Layer 5 of a small transformer language model trained on English Wikipedia (13 layers, counted from 0, width 96).
A neuron's activation on a vector x is GELU(weights . x), where the dot is the dot product.

Input weights of the MLP neurons that the questions are about. A number n stands for n times 0.0082.
n3: 10 4 21 28 31 -20 -41 44 8 47 -10 -8 -14 26 7 49 -6 -7 3 -31 -8 23 33 12 29 -9 22 -8 18 -37 -13 17 -19 -1 -24 8 18 22 -5 -15 3 -9 -4 13 23 31 15 -24 -5 -3 32 4 11 -4 7 36 -34 -19 -20 -16 -13 -11 13 4 2 -11 32 -5 -5 23 -5 -12 10 7 11 11 -18 31 -30 -37 22 -26 -9 12 -27 6 55 -14 6 15 6 12 -18 -16 -14 -15
n6: 7 -21 16 36 1 19 18 -7 26 -3 -21 6 9 -8 -50 -7 1 -12 -7 5 -49 -11 -30 -24 14 -18 3 19 5 23 9 -7 -29 -8 -4 -20 -13 -2 -32 -9 -6 -39 35 32 35 1 8 -18 -11 -14 -1 4 -9 3 7 -37 -12 1 -17 13 0 2 5 36 15 0 4 -7 35 -3 36 7 5 -9 20 -10 -40 17 -4 19 40 1 -4 -25 8 -27 5 46 8 -11 33 16 10 -31 -13 -18
n21: -6 -14 -14 23 -13 -64 23 -24 3 47 8 -9 15 28 -6 -16 6 -24 41 14 -18 -6 -12 7 -12 -2 18 -8 -24 19 20 52 0 -13 12 15 -12 -10 24 -19 34 -40 34 39 9 -21 27 3 2 -8 3 -4 -19 24 3 16 -13 20 -27 -6 -11 -5 15 -23 36 -35 -23 27 5 14 -4 26 -3 -12 11 -8 3 -6 -8 -4 -21 17 7 -6 3 11 -29 -9 19 12 31 17 5 -46 13 -8
n27: 0 66 -13 -10 32 3 11 0 19 57 -22 29 -1 -23 -16 15 -19 2 39 2 -17 -2 -19 -2 14 3 2 15 39 -4 -7 -23 -7 -17 -23 -16 14 5 -39 40 -12 -14 -11 16 33 -60 25 -25 20 9 10 6 5 12 -3 37 -14 15 -29 19 -34 -42 23 -12 -27 25 -15 -15 16 5 -13 -15 -4 -3 -1 -15 -25 35 -1 -9 -11 25 -14 17 -12 -27 -5 4 -13 12 -28 9 -11 -20 -18 -1
n30: 26 -20 -2 3 -1 35 -12 15 38 14 6 -36 13 13 -24 8 0 -2 39 -37 23 18 -28 -22 -1 15 14 19 47 15 2 1 -18 -38 19 -2 38 34 -16 -4 33 17 3 -23 -12 8 17 -14 -43 -11 11 11 7 -4 19 -15 1 5 -27 -30 -27 -27 -27 1 23 -9 21 -3 17 26 25 -19 13 -26 -4 14 -44 -36 -5 23 -42 1 -17 11 -22 8 -56 17 -16 30 16 17 -11 23 -7 -13
n33: -1 3 16 29 13 8 5 14 11 6 -48 -38 -11 18 -32 5 20 30 45 -3 -10 10 -19 -16 -6 18 16 -22 -10 5 23 -10 12 -17 12 -6 10 14 -3 12 11 -21 -5 33 23 2 22 0 24 25 69 -24 -4 7 16 5 -15 -29 -5 -14 -10 -9 39 -31 -29 -18 23 8 28 -12 14 6 -8 -19 -10 28 -2 -16 -6 19 -14 17 5 -11 -10 -40 48 25 16 8 -4 -11 7 16 -9 -58
n39: -6 -7 9 9 2 12 -10 33 5 11 4 -4 16 4 2 39 25 9 -13 -14 -1 2 7 -21 -10 -22 11 14 9 -12 4 -23 -15 -11 -2 17 9 10 -10 -28 9 -25 5 -8 -23 -7 2 -32 7 -2 14 9 -13 -18 14 6 8 0 20 8 11 18 -4 7 -13 -22 -14 5 8 6 12 -5 -10 38 -4 17 9 -36 14 -15 12 -14 16 -10 -26 6 -3 4 -3 -24 -20 -21 12 15 36 31
n40: 4 11 -21 -13 18 -16 10 -27 -3 27 -7 22 12 -4 12 4 6 32 -36 17 7 16 -15 13 -9 1 -3 12 20 -5 2 9 21 6 -15 -9 14 11 -12 -4 2 -14 25 11 4 0 34 -31 -14 34 2 18 -24 11 17 22 -18 -35 14 -44 33 -51 -9 -32 28 -5 -77 17 19 13 -18 -7 -14 4 20 -14 36 9 -36 45 29 24 17 13 -40 -11 -31 35 5 11 8 33 6 -21 -6 -14
n53: 27 -48 -26 49 -37 -4 33 -33 -14 -22 5 -1 16 11 -14 10 18 -16 -19 2 -47 24 -8 -7 -23 -1 5 18 27 10 5 -14 7 -8 -31 -7 -6 10 9 -31 17 1 52 22 4 -39 7 -10 4 1 -14 -21 -49 -3 7 -33 -23 10 8 8 -12 12 -1 -32 -11 -49 3 9 3 18 28 0 -21 -32 51 -14 11 3 -3 11 25 -11 -8 -23 -14 6 6 4 -6 -2 11 -2 19 -31 1 -14
n62: 45 37 -26 64 0 -44 83 25 49 11 5 76 24 54 -26 -14 30 -4 -24 -41 -37 -4 -57 31 49 -44 41 53 -24 -30 2 83 52 -62 10 -40 -15 -17 -35 37 -13 -40 70 28 48 -58 37 -20 -48 35 19 9 -23 35 14 15 -67 50 -6 -16 -12 -51 -38 -43 4 -62 -34 46 58 -29 42 -6 2 -22 -15 13 26 2 -95 23 -22 43 50 9 -21 -16 31 39 4 -13 27 -52 66 -46 57 -35
n68: -5 8 -31 10 -29 -11 8 6 14 38 -8 13 27 7 0 -2 -34 -15 -47 13 -74 -5 -22 -9 -12 14 -21 -14 -3 2 13 35 -7 5 -40 -6 -2 11 -8 4 -23 -23 5 14 16 -1 21 6 6 12 -11 7 -28 26 -1 -5 -40 19 -35 17 -14 -23 3 -23 25 -22 -11 14 5 9 24 7 15 12 0 12 -16 -38 -2 -23 -5 15 37 26 -16 -11 26 2 -6 41 -22 -24 -8 -10 27 0
n73: 65 11 -58 25 13 32 -19 19 49 2 -11 -35 32 -5 -44 -2 -23 -42 12 -13 -40 -3 -61 -23 -50 -42 21 28 4 -12 8 14 -30 -16 13 -6 62 31 -69 -27 27 -3 5 -15 11 -13 48 -18 -42 -26 -41 -11 -10 -26 23 29 -20 -8 3 -22 12 -9 19 12 -6 8 -26 -4 17 -1 -7 10 3 -1 21 18 -59 -64 2 -28 2 -15 -22 -1 -29 27 -4 34 9 5 5 -16 -13 -3 18 49
n75: 25 -2 -6 13 -9 -15 -16 34 13 -11 -8 10 5 -13 5 5 14 -10 -9 -18 -10 -37 -41 -32 -1 22 -9 15 22 -17 -4 -20 -35 -22 22 23 17 40 -22 -10 18 -34 -14 -8 30 2 13 -40 -32 -36 15 -37 -5 -10 30 3 -20 6 -29 -18 -62 -5 27 7 -37 1 7 44 33 26 -6 -6 10 -3 10 20 -34 -58 4 -55 -19 -35 -8 -10 -29 -11 -36 27 -13 -3 -15 -4 36 -21 20 10
n76: 21 -28 -28 -7 -26 -23 3 15 -1 -4 -5 -16 27 8 -29 33 23 27 39 -28 37 -43 -51 8 -9 9 14 -13 59 -13 9 40 -19 -20 32 -9 13 7 6 -4 15 -5 38 27 -4 -13 9 15 -13 -14 -24 16 14 36 10 -6 -2 6 -22 -25 38 28 28 -4 5 -4 2 -8 -42 -27 -11 35 2 -36 7 13 -4 -28 5 -34 9 -6 30 -7 -22 -39 0 0 15 38 -27 -17 13 -8 22 -20
n79: 16 -22 13 -12 -4 12 24 9 23 -7 -11 28 -10 -11 31 7 3 14 33 -4 23 -1 -1 -34 27 -24 21 42 28 14 3 -17 -18 -7 -25 0 2 4 21 1 13 -14 33 -43 -6 17 14 20 -7 33 -4 6 -19 -9 18 2 -3 18 -8 -1 -3 -36 -18 -25 -4 -2 7 18 27 -3 6 9 -8 -35 3 48 -11 -13 -17 -13 9 36 16 -11 -16 -9 -5 -38 9 42 -1 15 9 -9 -28 8
n82: -7 -17 -13 -8 22 4 44 9 16 -4 -17 30 7 15 6 13 -4 -6 76 -55 31 -27 -7 -53 12 6 17 24 23 51 0 22 -51 -64 -11 -13 27 3 16 -13 -4 -13 23 -46 -3 -4 21 20 20 24 47 -16 6 30 -3 -1 -14 38 -11 40 -1 -20 36 -7 -50 -30 -29 57 26 -11 31 39 -18 -15 0 7 -8 -5 -24 17 -10 51 9 -15 -15 18 43 2 16 3 -34 -21 21 -26 -23 28
n83: 20 -20 9 5 -60 -27 35 -12 -8 30 24 5 -5 -4 -20 -7 -22 -9 -23 3 -27 27 -33 -15 -9 -38 20 51 -5 16 14 44 -12 -7 14 1 0 -30 -31 14 -26 -4 38 5 34 -50 11 16 3 30 -2 -13 -33 19 5 17 17 9 -33 -6 12 -26 -8 -26 -13 -21 -10 27 31 3 33 27 -35 6 21 0 -17 -20 -41 2 25 0 19 -17 0 12 4 0 -6 -11 21 -19 55 -45 11 33
n84: -10 -15 14 -6 11 18 -17 -6 27 9 -4 9 25 41 -59 -12 14 15 -6 42 1 -1 8 3 45 -14 2 -5 -22 -2 -17 -4 -13 -27 -10 -19 5 1 6 26 12 2 -15 23 25 7 13 2 -5 -8 45 -26 14 10 -8 3 3 -5 -9 -31 -7 -10 -5 -12 9 -12 -1 15 9 3 -18 18 5 3 -1 -12 3 -8 -1 0 14 -15 4 -3 0 -25 2 24 -4 17 1 -9 -18 3 9 28
n89: 11 -6 23 13 34 -11 -6 19 -15 -18 -5 21 4 -21 -18 18 0 2 -6 -1 10 -4 -3 -11 23 0 -12 5 -4 -24 -13 -16 9 -4 -23 29 16 7 -1 1 7 -20 1 -3 -13 -27 30 28 20 11 23 8 26 -2 12 20 5 9 15 -18 7 11 -13 -43 5 -23 -7 4 19 -6 -1 -13 -25 7 5 -1 -11 4 0 4 -26 25 0 -22 -50 -8 20 20 -26 -11 -18 34 40 9 -29 -26
n90: -10 -1 3 24 13 -2 14 -15 9 10 -25 9 -12 18 -37 -6 11 28 12 -31 -7 9 -11 10 38 -27 2 -6 -1 -20 -25 -11 22 -6 19 2 3 36 -10 23 -11 -17 -19 37 37 -71 54 1 12 -28 34 -14 -3 -12 15 32 -27 25 0 12 10 2 12 -14 -25 -62 -62 -35 -22 -30 19 -5 2 -3 17 -12 -9 8 -11 -25 3 -22 9 2 6 39 -10 -17 29 40 -25 22 -9 11 1 -29
n97: -14 45 8 -12 9 -46 -27 -7 -10 25 -19 -7 16 15 0 11 5 9 -19 8 -25 46 16 -11 53 -23 32 2 -17 -6 8 29 19 -31 -27 21 9 16 -13 -5 -8 -45 25 37 7 -18 28 -26 -31 1 17 7 -20 24 -7 21 26 19 12 -31 -34 35 22 -39 39 -41 -10 34 21 -10 -12 9 -18 -15 11 22 -4 -22 -15 39 -29 23 11 -5 -23 -9 19 22 34 7 30 22 11 -3 30 34
n113: -30 38 -20 -16 -40 -11 -8 -3 -1 -16 2 26 -4 -30 3 -2 -20 -1 -24 -8 9 -4 -3 19 23 -22 8 -7 22 -7 -26 4 -14 2 6 4 11 13 5 0 -5 -14 -14 20 34 -6 -6 17 6 -42 -5 -8 -15 1 43 0 -7 39 7 -3 16 16 6 33 22 -34 -37 -15 -20 -18 19 -16 -3 4 13 3 -11 -12 -9 -1 -10 29 26 26 -17 18 38 8 -7 27 -5 -6 15 4 34 9
n137: -2 13 20 9 -20 35 25 21 20 29 11 0 -20 31 -26 -6 18 -7 28 -28 9 3 2 11 -33 -22 6 38 -21 -5 10 -10 -10 18 -10 -2 4 21 14 2 24 -8 -27 -13 -1 -11 13 -37 -25 -12 12 -3 -23 10 31 -9 -2 54 -4 -4 -8 0 21 3 -5 1 11 30 6 14 17 -11 5 -1 -14 8 -21 6 3 -27 -1 7 2 1 -14 6 -13 -6 -6 -29 -2 -41 25 -33 10 6
n140: 7 17 -44 -25 12 -18 -2 -29 -24 -1 -8 15 13 49 -24 16 -10 25 3 15 -24 -10 -7 -8 0 -2 -20 -7 0 -6 -16 1 32 -1 -8 -37 -5 -5 -18 -14 5 2 -6 41 26 -3 14 10 2 4 -2 2 -6 59 12 37 -2 12 -30 7 -21 -9 3 -13 18 -39 -17 3 -3 21 31 -3 3 13 -4 -31 8 -13 -17 24 -14 -15 0 17 -14 -8 11 -4 -16 -19 -5 -26 -24 -3 32 -4
n148: -27 20 4 -8 -11 1 -24 48 11 16 -16 13 -12 17 -14 -6 2 11 -3 -11 48 18 -12 -7 -9 28 30 21 10 -4 -22 3 -15 2 14 7 7 8 15 -53 34 -23 -1 -2 7 20 5 34 -10 10 -10 -4 26 -17 15 -3 16 32 -1 -4 -49 -21 -32 24 5 -21 -22 25 6 3 6 18 10 -29 12 -6 46 -42 -43 -18 -1 -3 11 13 -32 0 -24 5 31 36 -6 -5 19 -30 -28 45
n160: -19 -33 -2 -10 2 -1 -10 -15 -44 4 14 -4 12 31 -6 26 7 21 16 -6 -9 7 0 -8 14 -40 -1 2 32 4 -2 -4 8 -11 -2 0 -10 -19 5 -39 -17 -44 -15 25 10 -40 -10 16 20 -2 7 -17 8 6 15 -19 31 -28 -19 -33 1 4 40 -12 5 -15 33 26 7 -17 20 22 -9 -2 14 6 18 -5 0 -6 10 59 -3 38 23 -3 9 13 11 -10 -20 20 -2 -20 11 1
n163: -31 5 0 22 -13 3 -4 6 42 9 3 38 9 -33 -32 3 -40 -16 -7 4 4 2 -11 -23 -16 11 8 -24 8 -65 -13 -12 15 -8 5 -24 28 40 -36 27 37 -11 19 17 -4 -43 43 -1 6 1 -53 -6 -38 45 38 10 -21 26 -15 9 -19 -25 -30 -10 -11 3 -5 -5 -34 -43 -10 -1 -33 -10 41 6 17 18 5 -32 -10 20 0 -47 -35 13 23 -27 -15 23 8 9 -2 1 -4 32
n167: 9 -22 -3 5 57 -3 32 8 45 29 -28 -5 -4 21 -9 -4 12 -33 -9 -29 11 21 -27 -50 21 14 5 -9 -30 -4 -16 25 -38 17 19 -3 -6 46 -6 -7 17 -3 12 23 45 -4 14 -8 -20 14 30 -9 7 -24 21 7 -23 19 -40 -34 -21 3 5 14 -30 0 -31 -42 19 11 10 -1 11 -20 9 5 -9 4 -25 -35 -3 2 27 6 -14 19 12 35 1 1 0 10 11 -35 6 19
n175: 7 10 25 18 -20 -27 -15 -4 8 35 -1 -14 0 -8 5 -10 -26 -12 5 -18 -5 2 1 -9 8 -8 24 13 -1 12 2 17 -51 -14 -4 -5 -15 9 31 -5 23 25 9 7 1 -7 20 27 -41 6 8 7 3 -33 16 24 17 21 -4 -9 -18 2 2 4 -15 -10 -17 28 -6 -10 23 15 -1 10 18 25 -22 -12 -1 -15 30 1 29 1 -22 -3 -5 -1 22 37 -14 5 20 14 3 12
n181: -37 17 -34 -17 -4 8 -6 -31 -28 -1 -17 -41 12 4 -17 4 -25 29 3 -26 -22 20 8 1 1 8 -16 -23 37 -37 -27 5 -6 -22 -54 -3 8 21 9 17 -9 3 -21 -7 -15 -51 19 10 6 -52 26 17 -2 49 27 19 13 54 -16 -27 -35 13 2 17 14 -26 -35 11 -7 -5 42 44 10 7 43 21 29 -46 -48 12 -11 -25 44 -16 12 20 24 -30 21 17 41 -13 18 -22 39 48
n188: -4 23 9 -20 -6 -28 23 -10 20 10 -15 14 -4 5 -18 5 19 -1 -40 4 5 38 -21 13 -2 -7 45 31 5 38 -23 -10 -10 -16 -2 -26 12 3 26 -12 -18 -25 3 40 11 -1 18 5 -19 29 -13 -24 1 30 -22 -40 5 -6 -16 23 -50 -14 -7 11 -2 -2 16 36 -31 23 -14 -9 -16 -16 3 30 14 -22 7 -4 9 -22 11 10 -2 -27 4 -14 -30 14 3 31 -8 1 -18 38
n191: 16 20 18 -43 0 -3 13 -33 -4 36 5 -60 36 -6 -12 10 -47 29 27 6 -26 10 1 -30 20 -11 -40 8 12 -5 -16 25 2 -25 10 -25 -5 -2 -37 -8 6 9 16 -10 -5 -17 55 -13 -17 9 29 -21 22 -3 1 54 4 31 -33 3 -16 -22 2 -14 25 -9 7 9 27 -2 -1 6 -58 11 -4 16 25 -33 2 -8 -5 14 15 23 -17 -27 42 5 23 -6 48 12 15 34 20 1

Each question shows a token from some text and the vector x that enters the MLP there. A number n stands for n times 0.048.

"-": -11 -1 -6 -19 -10 6 -4 14 -19 -21 18 -2 -1 -21 35 -50 2 -17 -4 -14 1 6 5 11 5 -23 -3 -1 0 4 14 -2 0 8 2 12 -28 -13 13 3 14 7 -8 -15 -10 -14 -7 -2 13 -4 6 -4 -23 -9 -59 6 -11 -2 -9 8 0 4 -16 4 -9 25 3 9 -8 -7 -1 -13 11 -9 5 16 -5 -6 9 -9 -7 -3 0 -14 0 -5 17 -6 15 1 -18 -15 9 9 2 10
The neuron with the highest activation: n79

" |": 2 22 -7 -3 -13 -18 11 4 9 -8 15 1 9 20 12 -54 11 -7 -1 6 6 9 -17 -14 -2 1 11 8 -3 4 51 38 4 16 6 2 -32 -7 10 7 1 -4 27 6 4 -7 -1 12 -2 13 -3 -8 -5 -5 -49 14 -15 8 16 -2 0 -1 -23 -17 12 -17 -6 22 13 -1 7 -17 22 -9 -5 8 12 12 -11 4 -7 -3 -15 -2 -1 3 1 7 -4 0 10 -13 8 0 1 14
The most active neuron and its activation: n62, at about 8

" process": -11 -32 7 4 -13 -13 -20 20 -8 1 25 -13 -8 1 -15 17 -16 -10 -19 8 -11 -6 14 -6 -2 -12 -7 -6 14 -26 11 -20 19 41 5 3 -29 -3 11 -5 0 9 -7 19 -36 -10 -34 -10 -5 16 2 14 3 -8 -39 -11 14 -27 26 -16 3 13 18 -10 -8 26 -17 2 21 -10 -4 -10 20 -18 -11 -30 -1 12 21 1 -13 12 -21 14 8 11 -9 -3 13 2 2 17 -16 -2 12 -8
The most active neuron and its activation: n160, at about 1.9

" I": -3 -14 -16 7 -7 4 -2 20 25 -22 5 3 -4 20 -8 -31 -5 -28 0 31 -3 -5 6 -7 1 21 -13 12 -14 19 32 -2 -9 3 6 -2 11 9 -4 -17 -3 30 -3 12 -21 2 13 14 0 21 -16 4 4 7 -10 20 -5 2 -10 1 3 17 -2 22 -9 7 -7 20 -6 9 27 -6 32 28 -24 -24 -4 5 17 -8 -6 -1 -37 18 -23 23 -4 -17 -4 -13 -14 -1 11 44 -17 -5
The neuron with the highest activation: n73

"There": -14 -16 -9 9 5 5 13 18 31 -11 33 3 -35 -15 30 -41 22 0 2 14 31 7 8 -4 28 5 5 29 4 0 10 -10 6 27 -7 23 -35 7 -4 -6 3 21 -1 -2 19 0 38 13 -2 13 7 2 0 7 -3 1 2 15 25 -22 -8 -24 14 46 -5 19 0 9 -19 11 -5 -7 -21 24 -8 -8 13 27 26 -9 -16 25 17 14 -5 -2 8 -10 -13 -28 -16 -19 3 2 -8 6
The neuron with the highest activation: n137

"t": -14 -7 35 1 -16 -2 13 -28 -16 -9 0 -5 -10 3 0 -16 -14 2 1 4 -6 15 25 4 3 3 10 -7 13 17 48 1 1 -7 4 -11 -14 3 4 -7 -29 25 33 18 -9 11 -26 -11 14 -6 11 9 6 -23 -33 -6 -7 -7 10 -1 0 8 -1 6 10 -9 6 4 -10 -19 -8 4 9 22 -9 -5 -5 17 9 25 9 -34 -5 0 36 -1 -27 15 22 2 18 -4 7 14 -10 -9
The most active neuron and its activation: n6, at about 1.3

"|": 0 12 -10 -3 -17 -11 6 -8 2 -10 12 4 15 13 1 -43 12 -8 -9 9 3 13 -4 -16 -1 14 -4 0 1 1 43 23 15 16 14 2 -18 -9 -5 8 -2 -14 19 -7 2 -1 3 16 -6 18 2 -7 -3 -23 -57 4 -17 6 19 0 3 4 -36 -14 13 -1 -11 22 16 -2 5 -10 10 -2 -11 4 3 21 -14 14 11 2 -9 -1 0 0 -6 11 -11 8 8 -9 16 -3 -2 8
The most active neuron and its activation: n62, at about 5.8

"ska": -4 3 -2 -37 -5 -24 17 0 7 -5 35 -2 6 21 31 18 6 3 -15 31 6 10 9 1 -32 16 -19 -12 -17 -2 7 -30 -5 -11 -9 2 -54 9 -11 -5 -2 -9 -22 18 -10 4 13 5 19 -9 -4 8 -9 -11 -24 25 -27 4 26 19 18 12 -1 4 -6 -33 29 -28 -11 -1 -18 -23 26 30 -19 -3 17 -15 3 2 -14 8 2 9 19 -4 6 -9 -23 -24 -8 1 -21 4 -15 -11
The three highest activations, in order: n140, n39, n68

"po": -5 34 4 -11 5 -28 -28 -6 -23 -16 28 0 -3 -22 10 9 -9 -10 11 -3 -18 15 53 5 -20 40 -7 2 -4 -5 5 -8 29 37 9 -13 -47 -1 -36 7 -27 23 -5 -2 9 -8 5 29 18 -5 -3 12 13 3 -2 0 -10 1 19 -12 22 20 -7 -8 7 -19 -20 -1 3 6 -28 -28 -4 20 -1 -28 5 3 0 0 -3 10 -10 11 20 -4 -18 1 14 -6 20 -6 -14 -2 2 8
The neuron with the highest activation: n140

"In": -6 4 -16 0 1 18 2 9 11 3 -2 -11 8 -4 35 -29 -7 -27 -7 1 18 0 9 3 -4 -6 -3 17 10 7 43 3 -12 -17 20 6 -31 -11 -35 -2 -8 0 -2 -17 -8 -1 -37 3 8 5 2 1 -14 -17 -30 0 -8 1 10 -6 0 -11 4 18 -9 22 -5 -18 -15 -7 5 -8 -17 -3 -21 11 14 22 -8 6 7 10 -15 -12 -21 2 4 -22 -38 -8 -47 -15 15 -19 -21 16
The neuron with the highest activation: n82

" service": 11 14 28 8 2 22 7 -15 -11 -15 10 -14 0 4 -36 -53 10 -8 -2 -6 6 -4 -15 6 8 0 -8 16 7 -22 27 2 14 21 3 0 -8 8 4 -16 -15 -2 0 9 -7 7 -25 -29 -4 -23 -10 9 -3 -13 -34 -5 19 -11 16 -1 -3 11 21 13 -1 -5 0 -6 -6 -15 -7 -28 15 1 -42 -21 -2 14 44 -8 -15 8 -35 11 -17 -18 -21 -6 10 -1 -11 10 -10 1 -12 -1
Which two neurons fire most, strongest first? n137, n6

" present": 2 -4 -8 14 0 10 -3 -4 -3 -17 5 12 -16 -11 -13 -34 -3 -6 -32 7 4 7 -19 4 2 -9 -6 0 -15 -16 44 -18 17 34 5 12 6 -7 -7 -8 -3 -5 -6 -10 11 23 27 -9 -3 0 -4 -6 24 -8 -35 -28 15 -7 10 -19 24 10 24 13 1 14 -11 -17 -22 -20 -14 6 -12 -24 -4 -15 -10 -6 11 -1 -21 -10 -18 9 20 -14 0 18 -36 -7 11 -14 0 7 -3 4
The most active neuron and its activation: n73, at about 1.4

" Ad": -12 -8 -8 -13 -13 18 15 -9 13 0 -17 -16 -54 -5 5 3 3 -32 -25 -10 26 3 52 0 2 4 -6 0 0 -20 28 -9 6 28 -9 11 -60 -9 22 9 32 21 -19 -14 -13 -8 -35 6 13 13 0 4 4 4 13 -2 -9 9 19 14 -9 -5 -8 22 -13 2 11 -24 -9 18 22 7 30 7 -31 -15 21 18 -14 -2 -5 -3 -24 -4 7 -12 13 2 15 11 -14 2 -15 3 2 13
The neuron with the highest activation: n137

" The": 0 -26 -7 -15 -16 10 4 6 -2 -4 -19 -1 -10 3 22 -72 -1 -12 22 -1 16 5 15 -14 11 3 10 -6 -15 0 24 -13 4 9 5 9 -7 -8 22 4 7 2 -2 0 -36 3 40 -6 -11 24 10 14 -19 24 -46 4 -5 5 5 19 -8 -11 0 16 -5 6 1 -7 0 8 1 -17 -17 -26 -18 -3 5 5 8 -1 -4 13 2 9 14 14 4 1 5 -10 -9 4 9 -23 -8 6
The neuron with the highest activation: n82

"=": 10 -16 -4 7 -30 -20 -13 -5 14 9 55 2 -2 -14 -18 -13 -16 -23 -24 30 -8 -9 -1 -3 -37 -4 -22 1 -3 6 46 -20 13 29 -15 -2 -33 -19 2 -4 9 -19 -4 10 -1 -3 -4 6 5 -21 6 14 -21 -14 -9 -21 25 -7 -9 1 -5 15 -25 -35 13 -15 -16 33 0 -10 0 -21 -26 0 -8 -6 9 1 15 13 14 3 26 8 5 -6 -2 -9 -9 -18 0 18 -9 -14 -7 3
The three highest activations, in order: n53, n83, n21

"ach": -3 -5 5 -6 8 1 21 -1 -2 -10 -9 8 -16 11 -22 -34 -13 -4 28 -28 27 9 25 2 -2 -13 -2 5 7 11 -4 -35 14 10 9 4 -36 -6 6 -19 -29 -11 -29 3 13 5 -25 11 31 -12 -13 18 -1 -7 -30 9 4 26 35 1 -4 -7 10 11 -1 -2 14 -12 -3 -10 2 -38 -14 13 -57 -20 -6 -3 11 -4 -17 -13 7 3 -4 -6 -7 -17 -2 17 -21 -8 17 22 3 11
The three highest activations, in order: n90, n137, n113

"avi": -11 2 -28 -34 14 12 -10 -3 -12 -4 9 -13 0 14 -16 -29 20 -18 6 11 7 -8 -15 -6 -23 1 7 -9 -38 -2 -23 -6 7 37 12 15 -58 -3 14 -14 3 17 -23 -6 -4 26 17 15 19 0 15 16 5 -29 -8 13 -6 19 -5 -23 7 32 9 6 -4 -2 -19 -15 -13 -3 -13 2 -7 12 -43 -10 10 -7 -35 -10 -2 -6 -22 8 -3 7 1 3 4 -31 -12 -3 -16 6 -22 14
The three highest activations, in order: n167, n148, n140

" became": -4 1 9 -12 -11 -35 12 11 25 -10 -6 8 28 -7 9 -7 -2 -6 -33 27 9 -21 4 0 1 -16 20 -13 -12 -17 56 -24 5 -7 -27 20 -19 -7 -9 -1 0 -28 -4 2 -13 8 -4 -11 0 0 -5 4 -19 -32 -8 6 0 -3 21 3 -8 16 2 9 0 3 29 14 -24 -25 -21 -6 13 -13 -1 9 1 17 26 5 1 -2 -36 -19 5 21 19 7 -13 -21 -4 15 11 3 -7 6
The neuron with the highest activation: n97

" within": 5 -6 -6 -4 -2 2 -2 6 0 3 3 1 -3 4 7 -18 4 -3 -9 18 -2 10 -9 -10 -5 -2 13 20 -1 12 81 14 1 15 -13 5 -22 -14 -15 -3 -4 -2 0 15 -1 -16 -37 1 2 26 -16 7 2 -4 -38 9 4 -16 -11 -8 2 -5 10 13 4 -7 1 19 -4 7 -7 19 4 5 -23 -2 0 -4 -19 15 -4 4 -3 -11 23 2 -2 0 -10 7 5 -14 6 -19 -14 9
The neuron with the highest activation: n83

"\n": 11 -8 2 -2 -7 15 5 4 -8 3 19 0 0 -9 -9 -15 7 3 3 -5 19 -6 20 17 -11 -14 5 6 8 -10 39 -15 4 17 10 13 -24 -3 -16 1 -5 23 -30 1 -5 7 -5 -17 -31 5 -3 4 13 -19 -43 -1 6 12 10 -10 -1 8 -25 11 -16 18 30 18 -21 11 1 -17 16 1 4 29 5 -17 26 9 1 -10 -2 -1 1 22 1 -5 -15 -4 11 -10 6 15 -7 -21
The neuron with the highest activation: n137

"imi": -6 4 -11 -11 6 -8 -12 -18 -1 3 24 -34 -25 -1 20 24 15 -6 8 -14 6 0 34 8 -50 16 11 -26 1 -13 -4 5 3 32 28 27 -34 13 -16 -17 1 32 -20 24 -22 15 -6 26 -2 -17 -3 -9 4 -32 -3 4 -1 15 24 -7 21 9 4 -17 3 -6 -18 -3 -20 -8 -13 -7 20 10 -4 1 -11 3 -9 3 -22 -13 -24 12 11 -13 -3 27 20 4 -15 -27 -13 0 -8 17
The most active neuron and its activation: n148, at about 0.36

" 10": 20 4 1 12 -17 19 15 -11 -1 -10 24 6 -25 -25 7 -29 4 7 -24 3 -13 -7 25 13 -8 3 -14 15 -12 9 34 -7 -9 23 15 5 -25 11 -13 7 -20 3 -7 -17 8 -5 18 43 15 -3 -2 15 2 -20 -22 -20 26 -8 20 -1 14 -11 -12 19 1 34 0 -21 -3 4 0 -27 34 -19 -7 3 -11 10 15 -17 14 -6 -11 -3 -15 27 -9 0 7 11 -5 -11 4 16 -7 -21
The neuron with the highest activation: n6

" met": -11 -5 8 -23 8 5 -27 -3 6 -5 4 14 -14 -17 2 -10 -1 -8 -22 26 3 -2 19 -12 10 -19 28 4 -15 -7 22 8 15 50 20 24 -37 -18 13 -9 -12 -10 -7 7 1 9 14 -11 9 -19 -10 -3 -8 -38 -33 -15 39 -8 11 -12 4 6 9 -8 11 -14 0 -21 -24 2 -5 -1 -2 -2 -5 -17 15 -16 3 6 -18 -11 -22 -15 -14 11 -9 -16 -17 -23 18 -1 41 -11 6 -7
The most active neuron and its activation: n97, at about 1

"man": -6 -15 -5 -34 26 -18 1 1 2 2 36 -8 1 2 -10 -24 0 -3 28 -28 3 0 12 11 -20 -3 -5 -25 -15 -12 -2 -30 -2 17 9 -1 -26 3 -10 2 -7 16 -42 7 -15 11 8 -4 35 -14 -26 10 -7 -26 -30 22 -22 18 12 -3 -12 12 -1 8 13 -19 13 -26 12 -13 11 -27 6 7 -24 -10 23 17 -1 24 -2 16 -29 1 4 14 2 -14 8 0 -5 -4 -24 21 12 -11
Which two neurons fire most, strongest first? n90, n140

" Saint": 7 19 -3 -15 2 11 -8 4 -22 2 -9 17 -5 -7 -8 -8 -2 -13 -32 13 12 12 66 -1 -31 -2 -24 -16 -9 -9 36 10 40 37 -10 -15 -5 -10 -11 7 -4 -12 3 -16 -9 -12 -13 -3 16 10 11 21 2 -13 -20 -10 27 3 -3 3 8 19 -34 21 7 -27 7 -2 15 3 1 7 1 9 -5 -31 -16 11 -3 -1 4 16 -30 10 -3 6 -18 11 -36 -24 0 -3 4 6 6 5
Which two neurons fire most, strongest first? n89, n140

" February": 8 9 -17 -21 3 3 -3 9 -2 -4 -10 -16 -3 3 23 -23 15 6 -23 -12 13 -1 -9 -9 -14 6 -3 0 -6 -20 62 -11 2 20 2 -5 -1 2 -3 -1 1 -17 -17 -2 -11 23 -67 -11 -2 2 13 -9 -16 -32 -16 -5 12 -4 -2 -15 -18 16 -1 12 -2 7 2 -11 -1 -3 -6 -30 2 29 -27 -11 -4 7 4 -9 -2 -9 0 -1 -2 3 -7 17 12 -33 -4 -41 8 2 6 -9
The most active neuron and its activation: n39, at about 1.7

"TS": 16 -8 -10 -7 5 -19 -17 2 -24 -10 19 -1 -6 23 6 -32 -4 -20 -6 42 1 13 -11 -5 10 -2 -29 -32 1 14 13 5 -1 24 1 -10 -28 -7 9 -35 -5 1 -9 18 -5 4 -21 12 3 -11 2 8 11 10 -38 -11 3 -10 1 -1 7 -15 6 -3 0 10 -2 -7 -6 1 13 -28 -3 24 -68 -27 8 10 2 23 4 -1 5 3 -8 10 0 -9 2 3 -18 6 21 1 -10 -9
The most active neuron and its activation: n140, at about 1.6